Layer 4 of a small transformer language model trained on English Wikipedia (26 layers, counted from 0, width 96).
A neuron's activation on a vector x is SiLU(gate . x) times (in . x), where the dot is the dot product.

Input weights of the MLP neurons that the questions are about. A number n stands for (n - 500) times 0.00098.
n17 gate: 436,175,359,557,439,550,500,465,581,275,385,679,417,496,496,422,465,533,537,466,589,429,539,872,302,591,319,462,326,457,475,411,537,566,566,474,753,436,580,273,671,444,539,642,222,375,641,440,442,629,465,366,477,463,278,568,529,305,399,829,538,317,542,435,609,426,493,551,612,519,493,512,339,719,589,485,355,493,577,295,447,667,548,343,460,496,531,462,717,699,453,569,398,422,377,465
n28 gate: 605,374,411,386,459,310,546,560,503,455,658,196,374,460,476,533,529,407,349,660,406,552,419,526,493,625,231,465,434,402,337,371,647,540,515,524,585,560,464,538,336,539,412,291,503,528,629,624,438,471,540,580,557,469,473,451,520,584,452,476,421,870,489,432,387,510,454,548,364,668,554,428,644,787,542,713,466,564,360,418,450,486,531,370,344,704,625,472,449,549,350,707,190,591,418,511
n55 gate: 618,758,372,541,390,582,672,462,463,266,572,504,379,557,413,419,664,598,540,504,465,453,654,437,309,557,310,730,511,308,529,489,530,434,561,285,652,616,559,732,368,367,496,416,510,482,629,429,611,524,632,422,376,536,400,474,366,670,657,478,420,264,534,610,550,467,378,588,659,320,432,166,734,589,350,486,629,663,443,391,556,706,634,312,368,719,562,597,432,295,557,475,531,515,432,485
n101 gate: 706,742,471,551,535,381,473,357,559,661,522,592,420,510,557,500,369,809,341,412,303,316,265,473,470,552,595,424,479,615,430,633,659,394,541,250,270,569,557,539,570,352,227,370,476,265,594,660,481,500,405,379,603,571,637,445,296,496,693,553,337,653,697,608,414,525,507,508,536,571,486,586,588,606,532,507,444,472,244,592,562,441,468,352,602,360,545,522,500,434,644,584,508,530,426,729
n106 gate: 496,427,371,582,671,678,722,656,507,587,492,692,459,493,579,570,842,459,597,220,298,630,741,265,564,316,364,562,477,478,615,412,500,689,536,515,541,452,432,304,418,669,609,642,475,534,320,272,320,393,370,294,488,559,492,287,548,363,600,519,390,359,579,782,388,454,504,496,662,436,619,624,365,426,428,508,567,652,532,488,512,703,303,323,612,491,419,656,664,377,496,374,553,508,433,476
n108 gate: 455,439,791,583,587,539,223,284,305,585,353,433,536,414,668,375,542,584,426,310,539,639,581,618,479,521,307,167,516,720,429,395,557,731,627,653,789,617,637,456,562,512,440,408,561,303,175,377,509,515,369,389,595,478,504,681,617,504,484,424,630,550,500,476,356,594,688,202,712,424,619,513,468,620,508,789,437,516,722,372,492,732,480,472,447,453,453,517,504,177,544,409,594,279,512,432
n152 gate: 282,476,577,423,474,298,599,240,504,583,450,744,268,594,292,339,500,731,640,100,517,552,667,510,431,83,303,518,368,500,547,469,664,440,560,294,505,470,434,435,550,278,509,605,653,478,500,388,523,612,559,383,338,432,423,603,759,402,534,552,249,500,715,410,154,602,247,431,574,791,435,423,370,576,654,583,354,321,550,378,545,288,469,626,572,693,272,374,259,353,651,569,285,625,448,537
n172 gate: 585,423,434,410,410,539,331,637,525,488,633,459,234,527,496,539,425,452,624,467,500,517,344,509,596,430,296,520,428,372,390,620,266,534,450,651,709,485,790,857,389,315,729,704,365,277,697,284,437,579,785,617,533,681,286,610,612,213,211,603,707,496,446,406,550,605,561,614,500,471,492,644,472,537,604,639,621,543,235,533,631,529,420,618,474,454,530,390,477,522,461,418,572,370,257,563
n187 gate: 732,583,728,337,536,334,639,609,601,493,515,527,663,414,511,422,438,342,513,564,414,437,398,408,314,607,489,635,238,601,659,281,369,398,461,371,547,454,448,680,732,731,414,515,497,585,589,538,656,298,454,375,496,394,314,560,650,574,634,251,592,725,366,561,655,493,522,656,260,562,500,480,697,541,504,577,478,410,450,436,549,458,474,635,593,790,543,307,514,620,478,489,484,776,471,639
n205 gate: 543,538,568,680,420,473,657,430,479,364,557,400,569,542,642,485,341,473,305,572,466,579,199,567,402,785,452,536,473,451,439,508,465,459,663,582,525,444,485,720,227,583,479,387,511,713,524,528,233,331,507,455,680,483,696,429,628,451,382,600,573,615,532,413,488,582,453,365,618,492,687,614,300,218,211,307,698,375,383,560,412,428,492,412,884,684,805,540,725,416,550,340,517,521,389,561
n206 gate: 509,682,693,356,425,322,468,569,407,470,443,535,695,512,706,447,496,407,558,330,360,669,612,468,509,377,444,513,691,252,450,329,423,325,700,648,500,647,420,711,272,504,527,531,620,369,560,496,415,484,488,236,448,740,495,444,156,302,662,365,350,666,288,525,487,633,930,558,258,362,266,630,546,517,670,416,446,583,452,391,374,496,348,353,281,338,477,583,350,408,517,272,396,227,471,736
n242 gate: 479,280,449,618,204,179,299,574,634,447,483,542,644,468,322,441,324,496,672,588,298,408,561,420,534,445,441,312,496,632,339,446,334,504,586,516,421,437,616,410,690,475,513,786,353,402,471,325,314,573,602,708,534,664,191,754,468,422,347,378,534,645,453,416,681,570,587,759,275,681,452,755,330,458,516,598,420,444,504,631,534,529,618,382,558,566,578,324,371,287,819,440,552,496,649,681
n17 in: 584,455,317,446,482,456,393,200,479,481,398,582,537,566,698,401,345,526,703,361,507,573,380,709,691,703,558,616,367,541,567,568,469,648,536,417,557,580,471,553,617,366,528,571,614,308,496,635,540,671,637,396,683,492,388,404,445,280,459,703,319,500,496,400,683,550,511,121,390,281,504,516,552,631,648,470,355,430,504,220,554,535,545,399,467,745,468,550,682,549,221,722,476,588,608,671
n28 in: 586,416,519,618,532,497,528,523,596,533,654,214,550,309,640,541,525,611,462,556,465,552,500,565,592,575,485,395,364,585,533,412,503,637,358,449,432,584,566,611,354,466,510,296,469,467,515,648,465,477,500,599,556,537,391,334,276,605,459,404,412,721,556,288,567,482,537,462,666,484,547,345,449,580,558,581,299,494,487,320,256,571,623,601,427,594,599,451,574,471,598,559,404,557,595,481
n55 in: 461,451,682,308,414,469,702,655,696,398,749,431,424,493,486,534,507,454,603,410,589,561,339,584,322,227,561,471,338,445,448,447,386,448,574,232,708,432,670,440,478,432,448,625,570,616,493,615,626,663,762,522,478,594,423,554,388,481,673,528,452,601,298,531,793,660,329,619,658,467,528,458,514,424,564,591,545,435,441,482,630,482,412,423,442,679,560,529,607,489,545,428,691,693,292,559
n101 in: 574,770,444,511,511,429,483,431,497,555,617,489,393,493,540,500,424,684,477,396,229,273,238,370,546,383,459,448,690,564,439,687,699,481,572,198,317,525,586,359,511,408,430,322,339,192,544,556,600,531,406,461,668,407,607,478,289,666,632,634,383,552,791,649,339,463,294,404,537,466,450,433,518,519,284,565,364,535,417,556,493,425,344,457,692,340,546,578,400,531,518,521,566,588,425,626
n106 in: 481,575,206,717,453,540,563,525,358,541,819,542,435,726,500,543,523,412,584,489,486,500,649,271,698,477,481,440,489,291,620,474,601,382,527,345,373,471,437,382,561,788,512,716,521,537,429,579,352,594,560,188,587,447,455,244,264,347,471,595,577,324,508,558,430,455,541,301,740,500,536,565,515,436,344,493,446,525,462,435,288,606,330,526,703,526,476,576,689,408,638,475,654,629,515,593
n108 in: 407,339,636,440,539,450,334,573,427,687,363,534,389,468,706,443,565,354,333,395,472,531,593,631,531,246,440,313,485,604,644,459,722,349,462,449,437,405,524,657,610,600,185,687,500,537,400,384,585,452,647,467,545,374,548,627,773,519,338,376,572,654,611,396,338,522,493,427,677,411,554,584,728,571,551,649,504,247,538,639,451,485,350,569,532,424,348,327,644,409,507,392,527,338,576,789
n152 in: 547,432,769,604,430,553,421,340,565,576,596,452,418,476,350,585,482,759,511,547,634,635,714,459,372,252,436,573,635,471,562,407,317,464,645,210,437,447,238,333,249,436,527,710,753,295,580,573,544,682,432,597,258,598,505,735,597,647,603,658,448,516,566,623,354,606,440,358,425,575,294,614,616,393,433,738,343,500,818,530,478,254,429,537,293,743,290,659,442,677,760,652,531,615,417,376
n172 in: 346,619,446,729,471,438,552,645,676,400,569,557,515,687,694,493,574,408,557,515,687,667,229,456,492,408,519,587,511,590,376,754,508,681,609,304,595,518,591,530,489,470,575,624,469,352,455,175,551,433,691,540,770,430,196,625,654,366,318,743,674,436,581,493,617,343,545,457,246,660,606,585,570,545,712,566,402,489,666,401,519,435,596,551,541,363,382,485,558,652,369,464,445,496,405,504
n187 in: 796,331,464,413,365,432,541,632,552,645,585,597,725,448,599,661,520,522,500,471,558,547,390,384,606,545,356,494,519,350,494,573,462,483,681,503,598,615,598,619,643,414,463,696,562,494,554,532,450,559,500,332,542,486,503,497,427,367,574,509,480,494,605,546,483,633,417,281,468,652,627,431,447,442,396,547,688,543,474,484,693,490,597,652,576,740,307,552,519,731,614,423,634,633,383,510
n205 in: 374,383,616,380,435,656,562,589,489,531,617,396,481,511,261,598,679,608,433,452,410,329,537,542,623,359,401,639,356,564,626,473,504,599,512,333,475,523,504,349,548,524,430,240,211,419,123,496,668,346,593,434,232,526,300,678,440,496,786,624,488,493,678,268,754,563,776,479,474,484,515,525,719,663,613,295,309,527,456,520,356,244,523,477,568,504,314,604,473,340,416,508,421,553,454,508
n206 in: 518,699,541,556,621,621,562,712,599,351,632,740,429,419,496,444,473,457,467,381,602,555,523,587,595,680,404,474,591,496,268,628,581,404,671,747,442,612,558,431,519,562,597,530,527,591,460,619,642,620,555,791,384,605,607,504,595,666,418,446,379,510,538,326,485,192,397,565,423,332,468,421,500,340,555,468,283,560,530,455,265,328,435,496,540,525,338,414,386,826,575,500,442,270,700,363
n242 in: 338,500,620,309,622,382,549,574,480,647,491,447,496,492,308,383,301,551,543,588,300,857,678,706,500,496,676,408,478,466,652,461,116,838,26,440,338,225,533,487,669,264,376,612,512,435,496,588,828,541,521,439,425,404,642,478,492,546,534,534,531,566,693,605,455,261,303,527,679,618,470,486,287,597,552,569,466,546,263,535,496,544,693,235,580,630,413,208,356,486,653,428,505,705,364,631

Each question shows a token from some text and the vector x that enters the MLP there. A number n stands for (n - 500) times 0.0082.

"od": 529,192,441,503,719,416,579,326,641,674,479,456,426,710,438,579,223,519,292,432,602,480,622,382,522,503,356,454,618,706,416,540,441,538,775,435,407,572,482,542,395,604,455,325,498,487,465,474,790,550,526,766,558,372,525,167,547,490,553,530,414,438,300,608,566,723,679,472,658,569,545,621,536,571,505,339,427,531,402,622,489,499,414,529,336,392,327,424,660,591,499,376,498,428,497,348
The neuron with the highest activation: n242

"r": 637,322,480,440,716,504,715,220,440,726,422,327,518,667,574,617,478,361,306,441,548,430,619,460,588,412,426,676,528,738,382,629,652,527,671,366,470,531,311,385,290,545,483,368,425,597,520,581,724,644,477,857,417,295,538,287,565,399,417,521,474,251,395,459,487,579,384,544,489,543,567,459,377,525,514,362,530,429,407,394,528,519,523,517,371,355,491,460,671,473,691,439,447,605,468,654
Which three neurons fire most, strongest first? n242, n187, n172

"ear": 512,299,288,437,677,365,499,361,506,515,574,400,487,701,558,724,367,467,245,529,559,545,530,604,494,613,527,602,469,563,434,381,498,516,661,410,212,530,615,332,390,503,482,386,494,496,469,562,657,525,330,720,666,417,450,395,472,782,509,465,468,393,377,732,479,662,435,549,615,614,423,447,537,420,336,190,655,595,446,442,405,440,700,610,414,361,389,352,768,727,470,522,505,493,370,541
Which three neurons fire most, strongest first? n101, n28, n108

" The": 593,401,295,478,496,342,666,351,501,764,471,513,383,581,446,577,574,285,434,522,595,528,484,415,526,356,551,504,695,668,354,650,416,690,430,484,521,679,433,435,590,669,505,463,467,364,517,451,736,331,546,874,455,532,431,393,591,639,628,616,461,373,297,605,354,557,530,484,400,314,266,706,420,559,401,302,491,540,499,521,486,565,626,352,300,584,471,387,769,483,461,362,537,492,362,627
Which neuron fires most, and how strongly? n187, at about 0.18

" 1": 449,430,454,385,514,477,606,229,491,626,447,498,487,668,483,611,497,458,301,513,511,508,653,489,513,564,613,588,633,492,350,291,620,570,636,479,424,731,465,556,521,471,535,642,585,582,645,537,645,464,305,834,480,229,426,339,605,658,401,509,456,262,302,450,520,655,616,586,418,433,610,485,576,533,450,296,543,525,202,581,419,421,580,408,291,305,509,309,648,557,608,520,415,772,496,639
The neuron with the highest activation: n172

"2": 619,470,440,315,718,353,731,357,665,505,585,333,447,580,554,635,408,410,415,476,448,608,660,440,490,510,697,619,547,650,412,556,530,754,594,384,489,598,463,538,460,288,586,675,569,530,534,569,626,285,356,858,412,314,474,320,426,537,444,448,344,277,307,515,596,522,396,593,735,439,606,419,588,543,453,371,431,425,409,396,378,518,496,597,269,514,534,403,596,695,623,306,545,502,623,574
Which neuron fires most, and how strongly? n55, at about 1.2

"s": 676,392,352,530,635,359,598,300,556,690,573,395,441,628,329,512,458,317,451,335,653,526,558,420,704,439,529,474,609,535,371,547,345,524,666,391,418,739,376,497,455,484,498,416,461,475,489,505,698,478,538,709,413,239,473,302,682,522,613,567,425,402,236,421,477,760,366,657,566,552,629,554,460,509,489,167,481,419,540,557,450,570,410,584,393,313,461,486,815,546,578,518,298,503,560,600
The neuron with the highest activation: n242

" ": 616,487,271,510,553,481,512,133,532,722,511,488,363,509,665,581,383,300,423,390,593,384,645,302,391,401,390,411,526,697,421,297,540,661,599,503,354,716,502,673,634,436,678,553,478,596,561,645,562,631,492,840,574,408,529,285,566,389,491,610,545,515,457,644,467,630,261,628,561,415,557,664,680,369,367,497,404,535,509,508,535,527,551,358,310,378,462,279,532,575,543,466,442,509,406,537
Which neuron fires most, and how strongly? n205, at about 0.72

"ol": 681,425,350,468,669,571,479,183,658,585,503,582,585,751,530,607,372,430,549,460,846,697,561,448,604,485,494,558,692,642,575,444,433,464,703,352,458,596,314,459,319,475,491,451,440,586,468,504,625,550,501,743,345,332,423,482,609,492,518,579,498,302,309,516,556,452,419,447,576,702,566,491,423,336,381,287,448,485,478,321,453,424,553,468,370,280,420,301,763,425,558,335,444,389,514,414
Which three neurons fire most, strongest first? n152, n101, n242

"g": 636,406,505,626,669,494,729,111,373,571,568,423,500,631,477,605,325,306,285,466,571,425,520,341,539,547,421,341,497,576,607,567,520,544,548,253,676,680,437,451,444,504,494,393,480,644,329,348,789,543,437,817,586,256,475,350,451,632,481,567,491,367,267,459,410,667,477,525,494,691,449,570,505,361,403,465,607,551,377,404,363,513,437,521,309,385,398,485,626,448,478,480,512,615,578,592
Which three neurons fire most, strongest first? n242, n206, n28

" 5": 472,461,336,304,609,412,625,274,439,680,539,506,502,692,491,657,410,440,369,574,381,503,668,428,602,488,568,533,586,607,363,373,543,478,689,563,395,663,263,363,653,543,554,750,524,575,570,598,705,424,444,827,438,383,348,329,567,562,512,455,298,279,247,505,660,674,470,578,664,426,540,389,484,447,395,360,431,496,390,472,454,495,506,515,326,373,518,306,682,561,628,499,492,705,647,541
The neuron with the highest activation: n172

"D": 576,299,606,445,456,381,522,258,652,768,584,533,259,496,385,534,321,456,427,532,637,640,639,457,718,530,478,532,579,546,419,509,531,479,572,443,381,581,423,594,509,638,596,594,550,621,425,599,660,567,401,668,526,418,280,202,671,600,344,498,494,392,278,476,486,843,574,541,547,684,550,430,602,562,491,297,443,582,493,403,555,598,411,380,324,376,447,429,675,707,542,300,486,577,705,551
Which neuron fires most, and how strongly? n101, at about 0.58

"ov": 408,216,481,598,532,428,546,303,563,531,487,528,501,663,450,533,341,569,174,462,711,584,580,325,673,644,419,473,606,590,377,657,486,430,645,378,478,652,411,603,489,621,550,491,540,589,411,559,514,696,351,918,512,420,506,290,424,463,385,518,458,412,193,400,676,739,374,452,745,514,424,515,486,609,531,302,480,467,543,441,413,436,429,547,320,511,476,436,523,542,499,457,425,707,414,616
Which neuron fires most, and how strongly? n28, at about 0.37

" l": 430,551,301,438,590,445,564,241,526,713,572,432,513,643,459,650,414,335,339,316,541,492,505,338,590,453,427,445,540,501,456,593,490,663,516,450,280,515,366,525,461,418,391,405,584,552,395,637,662,521,246,895,446,515,288,222,463,378,595,481,356,302,256,639,409,567,413,623,469,588,758,602,433,421,506,538,468,572,643,375,568,436,631,458,414,568,598,396,706,526,460,414,554,514,459,710
The neuron with the highest activation: n106

"ew": 370,305,414,489,578,468,498,240,474,643,437,433,507,597,448,642,242,432,374,533,508,655,585,537,485,323,457,511,491,606,321,595,570,611,738,350,357,605,534,478,288,507,480,268,708,578,465,416,634,552,510,893,549,309,589,454,597,501,683,398,350,335,163,463,470,685,400,651,538,462,580,550,464,523,465,219,549,532,400,416,551,490,519,417,448,450,339,420,610,566,569,462,668,406,560,475
The two highest activations, in order: n106, n152

" m": 429,455,391,572,590,453,596,360,519,737,487,592,216,513,381,556,325,380,343,467,532,424,521,330,630,467,392,548,599,552,399,633,518,658,735,445,138,682,386,581,498,451,626,433,601,710,472,501,671,572,310,751,540,423,509,364,426,375,550,376,528,333,103,621,523,517,529,593,514,617,468,440,497,436,320,562,593,513,595,402,472,532,434,409,272,539,342,393,677,505,560,504,487,695,497,556
The neuron with the highest activation: n106

" N": 513,465,506,338,494,551,511,280,575,737,435,442,446,617,539,652,224,392,378,474,621,504,486,397,640,396,396,456,641,632,392,540,527,308,483,303,527,776,430,543,361,650,510,607,622,569,303,643,631,534,367,724,476,517,272,387,562,593,606,291,491,459,393,706,407,756,533,344,385,537,653,584,489,557,455,589,510,398,464,579,468,585,565,442,235,371,334,350,659,579,545,433,475,429,441,769
Which neuron fires most, and how strongly? n108, at about 2.3

" for": 403,422,480,596,456,442,588,325,656,704,523,462,542,547,557,769,491,240,303,336,618,371,467,551,523,377,542,563,485,627,403,494,677,384,611,459,300,685,548,493,442,414,521,567,477,629,409,415,570,562,564,932,398,564,535,156,491,497,728,354,555,458,199,408,514,690,422,530,521,571,438,423,410,646,477,427,411,447,647,454,400,354,666,506,407,387,506,539,583,580,660,583,470,649,388,397
Which neuron fires most, and how strongly? n152, at about 0.46

"il": 615,397,288,441,677,543,521,246,550,643,307,503,559,701,318,620,294,263,238,502,755,604,506,436,583,513,317,622,705,577,415,405,313,557,761,446,288,541,391,528,300,446,482,427,366,448,449,616,620,408,448,790,485,535,489,335,612,499,423,403,355,434,291,525,610,519,474,609,529,529,556,512,448,495,466,321,373,416,456,391,565,427,526,596,548,367,414,284,636,494,655,490,524,514,522,593
The neuron with the highest activation: n55

"iv": 531,320,543,485,674,272,518,165,467,679,488,463,473,665,560,606,507,389,266,525,687,581,512,307,589,537,436,498,550,598,342,561,424,616,825,446,417,588,358,461,466,482,438,502,418,643,505,582,625,524,513,873,637,558,436,491,459,558,510,516,367,475,287,412,250,644,354,555,606,744,501,718,540,428,479,382,351,583,460,381,495,423,516,557,621,367,389,363,611,390,314,466,397,470,638,545
Which neuron fires most, and how strongly? n152, at about 0.71

"y": 605,382,345,505,566,379,625,289,514,616,402,546,472,474,375,433,462,292,350,515,633,498,584,422,524,508,554,493,490,496,347,523,451,610,539,413,413,694,445,544,445,505,493,427,364,681,310,725,783,447,575,900,653,323,485,483,733,562,564,441,368,238,382,389,520,804,461,537,554,593,582,514,343,464,470,384,696,513,381,387,402,576,547,604,467,231,487,292,668,613,498,561,569,474,521,400
Which three neurons fire most, strongest first? n152, n101, n106

"6": 524,407,334,436,806,414,565,240,605,658,507,468,528,737,507,589,535,437,320,433,533,374,590,393,474,421,696,394,553,672,249,535,398,641,526,385,419,621,389,523,487,377,488,693,599,501,609,511,737,359,413,706,507,358,522,291,615,506,515,557,352,298,260,476,446,710,373,496,546,451,560,544,319,376,453,377,362,476,426,268,344,583,415,509,438,328,466,310,611,568,555,369,612,513,646,542
Which three neurons fire most, strongest first? n205, n106, n187

"1": 550,472,414,320,753,418,672,242,589,679,458,518,463,623,340,596,548,416,323,535,498,558,625,399,450,473,560,611,511,540,478,485,680,679,533,303,517,707,475,541,425,293,457,581,574,685,588,617,716,362,329,773,482,293,470,337,391,684,421,388,383,352,254,387,537,640,510,581,555,320,632,459,547,470,480,369,520,314,328,429,423,575,456,400,318,401,503,438,562,506,631,277,543,654,588,562
Which neuron fires most, and how strongly? n55, at about 1.6